Layer 6 of a small transformer language model trained on English Wikipedia (11 layers, counted from 0, width 128).
A neuron adds its activation times its output weights to the MLP's output. To switch it off is to set its activation to zero at one token and run the rest of the model.

Output weights of the MLP neurons that the questions are about. A number n stands for n times 0.0039.
n15: 20 10 -7 1 66 -1 3 -42 1 5 17 9 -1 4 -43 -44 19 -4 4 33 1 23 0 -35 14 -33 52 -39 36 -51 -48 6 37 -1 20 8 -19 53 33 -36 15 37 45 -1 19 -3 9 -8 -5 5 -11 -24 2 -4 29 19 -33 -20 -36 20 -10 14 18 6 -11 -39 -28 -3 18 -12 6 17 -16 24 -44 20 14 -40 28 -1 44 -8 2 -46 -23 -2 -12 -5 -22 31 -18 -3 -62 20 8 3 -3 10 20 -31 26 11 -16 -17 -46 -12 -17 -50 48 -20 10 -14 -28 -26 14 -11 -4 5 -15 -59 -29 -39 -22 14 -22 -4 -56 -19
n30: 33 -23 -17 37 31 49 20 6 -40 -7 -31 37 10 -29 -24 1 -17 -24 14 26 25 -8 -16 -34 67 18 38 -9 7 -20 -35 -46 10 3 31 -54 -9 -25 -3 10 13 15 44 0 4 17 21 45 -20 68 21 24 16 -14 -3 16 10 17 -17 -54 -4 -32 14 -25 -22 -21 -26 -12 23 -38 -6 -15 -21 -15 -13 -20 -15 -74 -4 25 28 -23 -5 -66 30 -72 18 5 40 15 -8 -17 -44 -5 7 2 -29 26 -34 -16 17 -29 -14 5 16 2 -2 16 7 21 24 17 44 -3 44 -19 42 -26 8 -2 47 85 -13 8 -30 -4 -40 -35
n50: -69 -37 -28 38 1 32 -17 -8 12 21 -4 -37 7 -24 2 -7 4 18 35 -22 16 11 26 15 58 -37 -38 3 37 48 -25 40 -13 95 29 17 -22 47 45 -39 -15 35 -19 24 18 -3 6 -49 -4 40 -11 -19 64 3 -1 13 22 41 35 1 13 5 -11 31 -39 -1 -7 -4 18 -3 -52 -3 -21 50 -17 -22 5 -66 -29 6 1 33 60 -34 4 12 14 0 17 -64 -37 33 -31 21 -34 5 -26 -34 6 25 -22 16 75 23 -34 72 -25 -10 69 -2 4 -22 2 1 -35 -39 9 -19 -28 3 16 -12 -21 -11 15 -8 -11 15
n68: -23 18 -22 15 0 -5 3 30 2 45 15 25 4 -19 -56 -23 -17 -8 23 -8 -22 22 30 35 -20 5 1 -16 55 28 24 15 -25 -67 1 8 25 -15 -9 13 -44 13 -10 -15 14 -36 27 -57 13 40 -23 -23 -35 -8 -15 -3 -3 17 -23 -14 18 7 -24 45 60 -41 -11 -53 38 -34 -33 -16 -1 -15 -22 23 -20 -52 -2 5 19 -7 -15 -56 -15 -12 39 6 -3 49 41 17 -15 -27 -18 53 45 15 18 -54 -19 -11 11 -13 -12 -9 -9 -36 53 15 1 -11 4 -22 29 -16 17 6 13 -45 16 -15 -28 20 49 -30 -25 -21
n129: 10 -24 -44 -16 92 3 -5 -44 36 -33 31 -22 12 11 1 -29 -11 -41 -39 2 3 -16 -3 24 12 -6 16 -13 0 31 -56 50 -8 4 10 39 -47 38 40 18 34 42 -22 -15 23 -62 -25 -47 -48 -70 -15 -3 25 15 -23 -13 19 -27 11 -69 10 21 62 -11 -36 -4 -27 -1 -31 -3 1 28 -57 26 -26 -11 36 15 49 -12 -34 20 -49 17 -9 -27 25 19 -42 -23 14 -9 -15 52 8 25 75 -29 -12 -38 15 12 -1 -46 8 22 20 -1 -3 15 -40 24 -4 -30 10 -10 46 21 -59 35 12 -21 -14 -4 -8 2 -26 10
n134: -45 -25 -2 -16 10 -5 20 -6 36 -19 -14 42 13 -61 -21 4 14 4 -3 -50 -22 41 -33 42 -7 11 2 15 17 -16 -20 15 -37 81 -3 -2 -65 -15 -7 15 47 -11 -42 -4 -42 -45 -19 -40 -36 31 -11 -37 -49 7 9 60 20 -10 39 -18 24 -16 19 25 1 6 2 -19 -53 13 -26 7 9 4 32 2 -22 81 36 -34 -29 50 23 -65 20 -18 -22 -15 21 2 -41 -25 -66 38 5 64 -39 -5 -9 15 -30 -25 -12 21 -21 47 35 27 2 18 -4 18 11 17 -21 -29 35 -6 9 56 2 -13 41 7 -9 -24 -50 36
n153: 9 -20 48 -19 -2 -12 -1 -14 -25 -47 18 37 37 11 -22 -18 -54 31 1 -3 -54 -9 -6 -2 36 -4 15 -17 -2 21 24 -12 -6 33 -7 32 29 -34 -19 -35 4 7 14 -10 9 -79 -62 14 -28 -39 -13 -35 40 33 -24 -11 36 29 9 -15 -32 -15 -15 56 31 -6 -14 25 3 -67 -35 30 -2 10 -12 38 -41 -15 -12 1 -24 -28 24 -38 -34 -34 39 12 14 12 3 -3 -29 -22 -16 88 -76 -25 37 30 6 -1 -29 -48 -30 -37 -1 19 10 47 67 -54 18 1 -70 -6 -33 12 -41 29 20 -9 -3 -31 2 -16 43 9
n195: 25 -21 -14 33 -37 -47 -29 -23 37 28 13 27 -27 9 -19 29 8 -28 20 9 -62 -33 27 -46 -13 14 -19 39 14 5 9 5 -17 2 -6 -4 5 -69 30 9 40 1 5 23 15 6 12 5 10 -13 6 -9 62 8 0 -26 -26 9 41 31 -25 17 43 -15 7 2 31 72 -2 40 3 -7 4 -6 17 20 57 8 27 16 -16 -50 -73 -13 -17 31 -2 2 -16 26 -20 -17 -29 6 8 46 27 10 5 -33 34 -29 -19 40 -62 -12 -9 -47 -11 20 30 38 35 65 -16 71 5 17 4 -45 81 -5 28 3 -31 -2 38 -24
n210: 28 -14 63 2 1 -4 48 24 -5 27 4 18 -9 -70 10 -20 -34 -60 36 5 -47 22 -40 -30 24 -30 18 -40 -12 4 -9 21 31 32 -54 35 -38 13 13 11 1 32 6 26 -51 3 -5 -17 30 -16 -12 -22 6 8 -8 -53 26 -20 14 -4 38 -23 -29 -11 -31 2 -30 12 33 7 -32 -20 -40 -19 37 11 -28 66 -2 -28 8 33 19 1 -41 -14 7 12 -60 6 1 -17 -19 -28 -10 77 -43 8 3 33 -12 -4 5 10 6 -23 5 10 -2 12 15 -24 26 -14 -18 54 31 5 8 4 -16 -11 17 33 19 45 -30 15
n238: 27 -6 20 41 -13 54 42 -42 -66 10 -30 24 -33 30 7 16 -44 -54 -71 -26 -19 43 -24 -8 31 -34 -11 51 -21 -11 26 36 -10 -25 33 56 18 58 4 0 21 12 -1 -35 -45 27 -34 12 -23 2 24 19 -25 55 -13 11 8 33 -8 1 -3 -17 16 10 -19 -17 19 12 -7 39 -52 58 38 -28 23 3 44 4 25 63 -10 -51 -16 -31 14 8 -40 13 -20 -23 -12 -17 30 -2 10 30 -28 3 29 17 -13 -28 17 16 5 10 -33 23 -13 -39 -15 10 -26 17 -17 -14 8 0 -7 -34 39 2 24 -11 -26 -16 -35 -19
n248: -20 8 25 29 -35 -57 70 -7 3 37 11 28 8 -1 -32 2 -46 -3 17 48 24 20 -37 34 38 13 -73 0 -21 11 42 11 -2 13 22 -21 -26 -10 -32 10 -6 34 11 -46 -22 37 41 34 -27 9 -12 13 -42 -25 -14 57 36 4 9 4 -24 -24 -11 -18 -42 -17 29 5 -46 4 52 69 29 -30 7 -45 -44 27 -43 -15 -15 40 -27 45 76 4 -2 16 -30 -11 28 -39 11 8 -18 -23 23 4 31 -22 -25 -32 11 -23 -38 7 53 -1 -82 -45 -24 -15 -34 -39 13 25 7 12 10 26 -1 -34 38 6 -14 -29 2 3
n250: -26 2 -11 45 -3 1 41 -7 9 31 -11 6 17 -15 15 25 16 -29 20 -13 65 64 44 31 45 12 -21 -36 -30 -7 -16 -8 -6 -11 7 -51 -13 -20 -33 -14 41 -2 -48 -3 -31 8 19 -9 39 67 -44 5 -16 10 71 -17 -1 41 -10 55 -77 22 -30 -24 37 -20 -1 10 37 -2 -1 31 5 -18 28 -43 -27 -24 -64 33 45 2 -55 12 36 4 34 17 -4 -18 4 70 11 -42 -34 26 22 39 -48 16 -27 25 20 41 13 -16 -17 -27 -5 -9 27 -22 -12 -21 -10 53 19 -36 55 -30 -3 12 13 -14 6 -20 -6 -18
n252: 9 -11 18 16 69 -8 0 -13 22 33 59 -13 -1 -3 -2 3 5 -47 17 38 -4 24 -11 -64 20 18 24 1 -38 8 19 -59 -10 -29 -27 -7 2 0 14 -28 11 6 -25 -17 -78 -27 32 5 -34 -18 52 -3 -31 26 22 31 69 -27 -26 12 14 -10 40 4 12 11 -1 -8 -4 -39 18 6 -33 -53 16 25 25 46 2 12 8 -19 8 17 16 -20 7 70 26 17 42 37 -32 6 -46 -59 -9 -6 4 -2 -24 -20 6 -8 -26 59 -7 -19 -28 -44 0 11 -8 -1 -29 -21 12 -24 5 3 -35 -14 -10 64 -44 1 28 8
n282: -51 37 -14 -2 20 8 64 12 18 40 -44 -16 -12 -6 -28 22 41 23 -8 48 -3 -2 -6 -11 -8 17 -23 -22 34 8 -38 -4 4 30 2 18 44 40 -15 28 -28 21 -67 33 3 -15 0 19 59 21 -23 3 -15 18 -31 -11 14 -53 -1 -42 1 6 -2 16 43 85 -36 16 -17 0 -20 -1 -21 -3 9 14 49 -34 21 -17 17 -8 3 -9 36 8 50 21 -15 -41 -10 39 -36 2 -23 27 -55 -8 26 20 -59 -14 -3 31 13 -6 -13 -32 -7 65 35 6 17 -7 62 -64 11 32 17 -36 1 34 3 23 -12 -3 19 33

Each question names a token from some text and the token that comes next. It shows the activations a of the neurons there, in the order above. A number n stands for n times 0.058.

Then comes g, the gradient of the next token's log-probability with respect to the MLP's output, scaled to length 1. A neuron's effect is roughly proportional to its activation times (output weights . g). A number n stands for n times 0.0036.

"b", then "ul"
a: 0 -5 -9 3 4 -1 29 3 -2 1 1 0 0 -2
g: 1 -5 18 8 42 28 -18 1 0 18 5 -11 -12 -5 -5 31 23 -73 11 -47 10 11 40 -16 1 -9 -12 -8 -41 -33 -3 3 29 -23 26 -46 21 -42 -14 -32 -6 -11 -4 18 -6 -48 -10 5 23 1 -9 20 10 -21 -13 -35 -3 54 43 29 -35 -30 65 11 -3 -16 25 -49 14 12 31 4 -15 -33 44 11 -13 -35 10 -38 -15 -6 34 -30 -7 -6 18 58 -2 -14 -42 13 -4 12 -4 40 -42 -5 -1 4 -38 28 -33 1 -8 15 -29 -1 20 21 8 1 4 13 8 -26 7 -42 -30 -21 8 -14 20 5 -13 17 10 3
Which neuron, switched off, lowers the next token's probability most? n153

"ur", then "k"
a: -1 3 3 -1 -7 2 -4 -8 0 -2 -7 50 0 -5
g: 31 0 48 23 17 -10 13 -39 -43 -9 35 27 12 0 -24 -2 -32 10 13 -14 34 10 -10 -41 20 13 8 6 29 5 7 18 23 58 -5 -39 -55 14 -39 13 -2 -11 13 -15 -12 2 6 17 21 9 -1 30 -24 -31 -10 6 16 46 5 -66 -19 -21 15 38 -20 12 -14 -8 -19 -55 -25 4 -14 -40 8 30 15 -2 -9 -14 32 8 -5 -6 14 8 9 -2 -12 19 -17 4 -2 -23 -6 1 -34 28 -41 30 -33 53 7 -15 -32 23 28 67 3 -33 -9 -46 23 -42 -13 -3 18 34 -28 -25 4 3 -1 18 -18 6 -18 -29
Which neuron, switched off, lowers the next token's probability most? n250

" J", then "oint"
a: 11 0 2 -8 12 0 4 -1 69 1 -2 -1 -6 0
g: 17 -5 34 54 -11 3 35 -22 44 -51 -13 -41 -3 -25 -23 19 -11 -31 15 8 -55 -20 41 68 -54 -6 0 -27 -16 -19 -5 22 6 -22 -10 -42 -14 -9 -4 -22 -18 -18 20 -20 7 -14 -26 -32 40 6 -12 -22 -13 3 -19 22 33 -5 24 32 -7 -15 22 -3 -6 0 39 -4 21 -13 -2 -35 -10 12 8 -35 0 -13 23 36 53 -51 1 -5 7 -9 9 6 16 -23 27 10 4 6 -13 22 -36 18 -8 -2 -4 6 8 7 -21 -21 55 8 45 33 -3 -21 -11 32 12 -10 3 -25 33 -3 16 12 -3 25 -54 -37 26 20
Which neuron, switched off, raises the next token's probability most? n129

"ud", then "ap"
a: 6 0 -5 4 -3 -6 1 -9 3 0 -7 -21 8 0
g: 42 37 0 -13 -28 15 2 13 21 8 -8 17 39 -17 9 8 31 -6 30 17 8 -52 4 -8 6 -29 3 -23 7 14 34 30 23 24 14 -30 -18 -22 3 -14 -2 -12 13 -25 54 33 -40 12 38 -17 -2 -8 3 -25 -7 -27 -10 -21 5 35 -10 -4 -11 -27 -16 -6 -5 48 -38 -34 -11 -42 15 65 -27 28 -2 -18 47 7 -2 71 -20 -8 16 3 45 -22 -14 2 9 -23 -26 36 -19 -5 -40 -13 36 -13 34 -31 -9 -44 0 -26 63 3 10 14 31 -12 29 -13 1 6 10 18 -7 -34 -9 13 0 15 -27 28 -7 -1
Which neuron, switched off, raises the next token's probability most? n252

"u", then ","
a: 0 -2 0 -1 1 -7 -8 -40 4 9 5 9 0 1
g: -11 -9 52 26 -23 -18 -28 -18 21 -20 29 -15 -17 20 16 -19 -36 -61 4 -51 -17 40 8 -4 22 -3 -2 11 5 -7 1 22 -9 29 12 30 35 -10 9 -19 6 53 -16 -41 56 4 -24 43 16 -4 33 15 12 -22 9 10 4 7 -4 24 34 10 -1 20 -15 -7 -61 -50 -37 -93 24 -2 -16 8 -22 2 4 13 15 -38 -17 -7 61 9 0 9 -21 19 25 26 39 28 11 -16 22 -3 -5 15 -37 9 10 -35 21 -13 -7 5 26 -12 5 9 -15 4 -15 -17 15 23 3 18 6 -6 -2 6 -4 -35 7 5 11 -36
Which neuron, switched off, lowers the next token's probability most? n195

"ung", then "ary"
a: 7 1 -2 4 2 44 3 -1 2 -1 1 4 -2 10
g: 23 12 -2 39 40 14 3 13 -15 16 1 2 36 10 31 3 5 -39 51 31 -6 -10 23 -41 -33 30 23 33 1 -14 9 -73 -21 -15 -13 0 -7 -26 11 46 23 4 7 -5 -5 11 -42 20 -28 -37 32 20 13 37 -19 34 -43 -33 -15 28 -19 -9 -22 -3 -28 32 -21 -38 9 -8 -52 10 -12 -75 -9 -24 23 21 -34 -30 -11 51 -8 25 29 -17 20 2 -1 15 8 -7 30 -28 -42 -19 -3 21 -9 -29 -4 19 -18 -11 -15 18 0 -19 1 -1 17 -2 3 -13 42 11 -21 -1 -18 -21 30 2 -14 4 -41 -15 -8 16
Which neuron, switched off, raises the next token's probability most? n134

"R", then "I"
a: 39 -2 -4 0 0 6 34 -10 31 5 0 -1 -2 -2
g: 16 10 -2 -28 -22 14 25 4 16 32 50 35 -14 -16 38 33 -8 8 15 -11 -10 59 37 -20 4 -45 -5 -10 -20 55 12 48 -8 21 -11 -12 26 -32 -11 40 -4 -10 -34 82 4 -1 13 10 0 13 1 -14 4 23 2 13 -23 59 12 54 -20 -38 -62 8 6 27 -6 15 6 6 6 -20 15 6 -22 -40 -2 13 -24 -28 30 5 -16 -25 -42 -16 -25 12 2 -23 10 30 3 -8 0 27 -51 7 -37 18 -3 23 3 10 20 4 26 -1 -29 -13 -4 14 23 -7 12 -18 -7 -8 -15 -10 -29 6 8 -35 -12 37 -18 -37
Which neuron, switched off, lowers the next token's probability most? n210

",", then " "
a: 15 -7 0 2 8 -2 -2 2 7 -2 0 2 43 0
g: -9 5 23 -38 32 -19 6 61 -8 3 7 -23 4 -3 40 2 -48 37 -24 -1 -28 -3 43 8 22 -2 10 -2 9 21 43 -13 -22 0 -27 -15 -24 -34 -6 -14 23 27 -3 -13 15 44 -54 3 -35 -36 -39 4 -24 53 -5 -24 39 -9 0 -22 26 -31 24 -17 -33 11 7 41 61 29 -10 30 12 19 -5 -13 -8 -2 26 -28 3 -1 39 -13 16 12 28 -6 -17 3 -2 -1 -34 20 -14 -43 16 -13 30 -28 8 -12 -8 -1 -11 -26 -26 12 -9 19 12 26 -44 -27 42 14 -12 -16 -28 25 -5 -7 42 23 -35 -30 24 -22
Which neuron, switched off, lowers the next token's probability most? n252

" ro", then "o"
a: 13 -29 -16 -7 6 -3 7 -4 -5 -1 -1 -3 3 2
g: -2 29 6 -12 10 -2 14 44 -5 -32 9 5 31 -24 12 20 -11 9 -17 9 -15 42 -16 -21 47 11 -9 -35 -5 17 1 16 2 -51 -3 9 9 -6 -26 -6 4 43 27 -16 22 -4 -25 -32 -57 -20 -73 -3 -7 4 -1 -7 -38 26 -17 -50 -32 44 8 -10 7 -10 -7 -14 48 21 -20 51 -37 6 -15 -37 33 -6 -59 31 -36 -6 23 6 -15 13 21 12 -34 12 22 6 -18 33 -6 12 -8 17 20 -4 -34 0 -35 -8 -8 22 27 8 23 6 -18 -14 13 15 -14 25 -24 46 11 -60 36 -21 4 -27 2 -4 13 18
Which neuron, switched off, raises the next token's probability most? n68

" |", then " Russ"
a: -14 1 4 0 -20 -5 -2 -4 -4 -48 0 0 1 -2
g: -22 -12 -48 -1 9 -52 -1 -8 3 48 17 -5 -18 -13 -27 6 19 -23 -21 60 -8 7 12 27 4 -5 65 -76 6 -30 -20 26 1 5 -11 -5 -7 1 -9 -4 -20 8 24 -9 21 -11 30 36 22 -12 8 -4 33 -11 4 16 7 -44 -4 17 -57 7 7 15 -18 -42 15 4 -41 -6 8 -3 4 23 4 11 35 0 -20 13 1 -53 1 38 45 22 12 64 19 -6 -7 -10 -4 23 5 9 -5 -9 -7 -6 14 -20 -43 34 26 -6 7 2 0 18 13 36 22 16 13 39 43 23 14 -62 -38 1 -32 2 20 16 -7 9
Which neuron, switched off, raises the next token's probability most? n15

"ity", then " gen"
a: -9 -8 0 -18 8 15 23 -4 -3 3 -5 -4 -1 -1
g: 16 5 27 -25 7 30 -10 -48 6 25 0 6 -11 6 25 2 -43 22 -68 10 -2 22 -7 -18 39 -19 -1 -27 34 -1 -32 23 -27 -21 -15 11 36 2 16 11 0 57 4 -35 -24 17 21 40 22 24 -2 25 12 32 -7 -21 23 22 13 7 -47 -48 -24 -9 30 3 -1 25 -1 52 2 -34 35 9 29 32 12 -35 56 43 34 15 -1 27 12 25 19 38 19 25 -15 -8 -7 19 31 -27 -27 -25 6 -9 3 12 -5 -52 -34 -15 0 29 15 -12 -13 13 -20 7 21 4 57 10 -4 -8 22 -2 6 2 -21 -36 8 4
Which neuron, switched off, raises the next token's probability most? n134

"2", then "3"
a: -6 -3 2 -6 -6 -7 -7 3 3 -30 3 -8 1 -2
g: 9 28 6 28 3 -9 -32 -16 -31 -10 13 16 -42 11 16 -5 -39 -48 4 -65 -37 -11 31 32 25 3 -41 4 12 -18 1 3 -10 -16 12 32 2 -39 49 -6 -17 -12 16 -42 1 -9 -49 8 -47 41 -7 -38 -44 1 13 -6 25 -53 -18 -23 -21 -34 14 -13 -22 -29 31 3 -26 19 -24 -16 12 15 0 21 11 -15 11 -12 -16 -56 1 -23 2 -2 -1 13 18 27 1 10 -37 -29 -37 24 17 29 -4 -41 -12 11 -9 3 -9 -17 11 2 25 -29 -16 -6 -13 -9 -39 0 9 29 35 -56 -3 1 -44 11 -39 -10 13 19
Which neuron, switched off, raises the next token's probability most? n238

"8", then " |"
a: 27 -7 14 3 1 -9 19 1 -10 -6 4 -3 0 22
g: -37 12 -62 27 14 27 -1 35 -12 15 -13 -13 19 75 -6 12 -23 32 21 -11 6 1 29 -8 6 36 10 48 -36 -16 -17 -34 0 -34 -5 -44 -17 -7 23 21 2 10 -61 30 1 1 -5 -11 -13 -2 -22 -15 -11 -14 2 13 -17 -29 31 -4 -48 59 22 -40 -42 3 -1 -27 -2 50 -13 21 12 -60 -24 25 -2 12 -3 23 4 30 -7 2 -8 26 -11 17 -5 -27 -6 18 14 -3 20 -4 -28 3 14 -5 4 -2 15 -8 5 -50 31 -17 -12 24 4 -15 -30 11 -33 -35 -8 -2 17 -30 -28 48 19 -18 25 22 -23 22
Which neuron, switched off, raises the next token's probability most? n153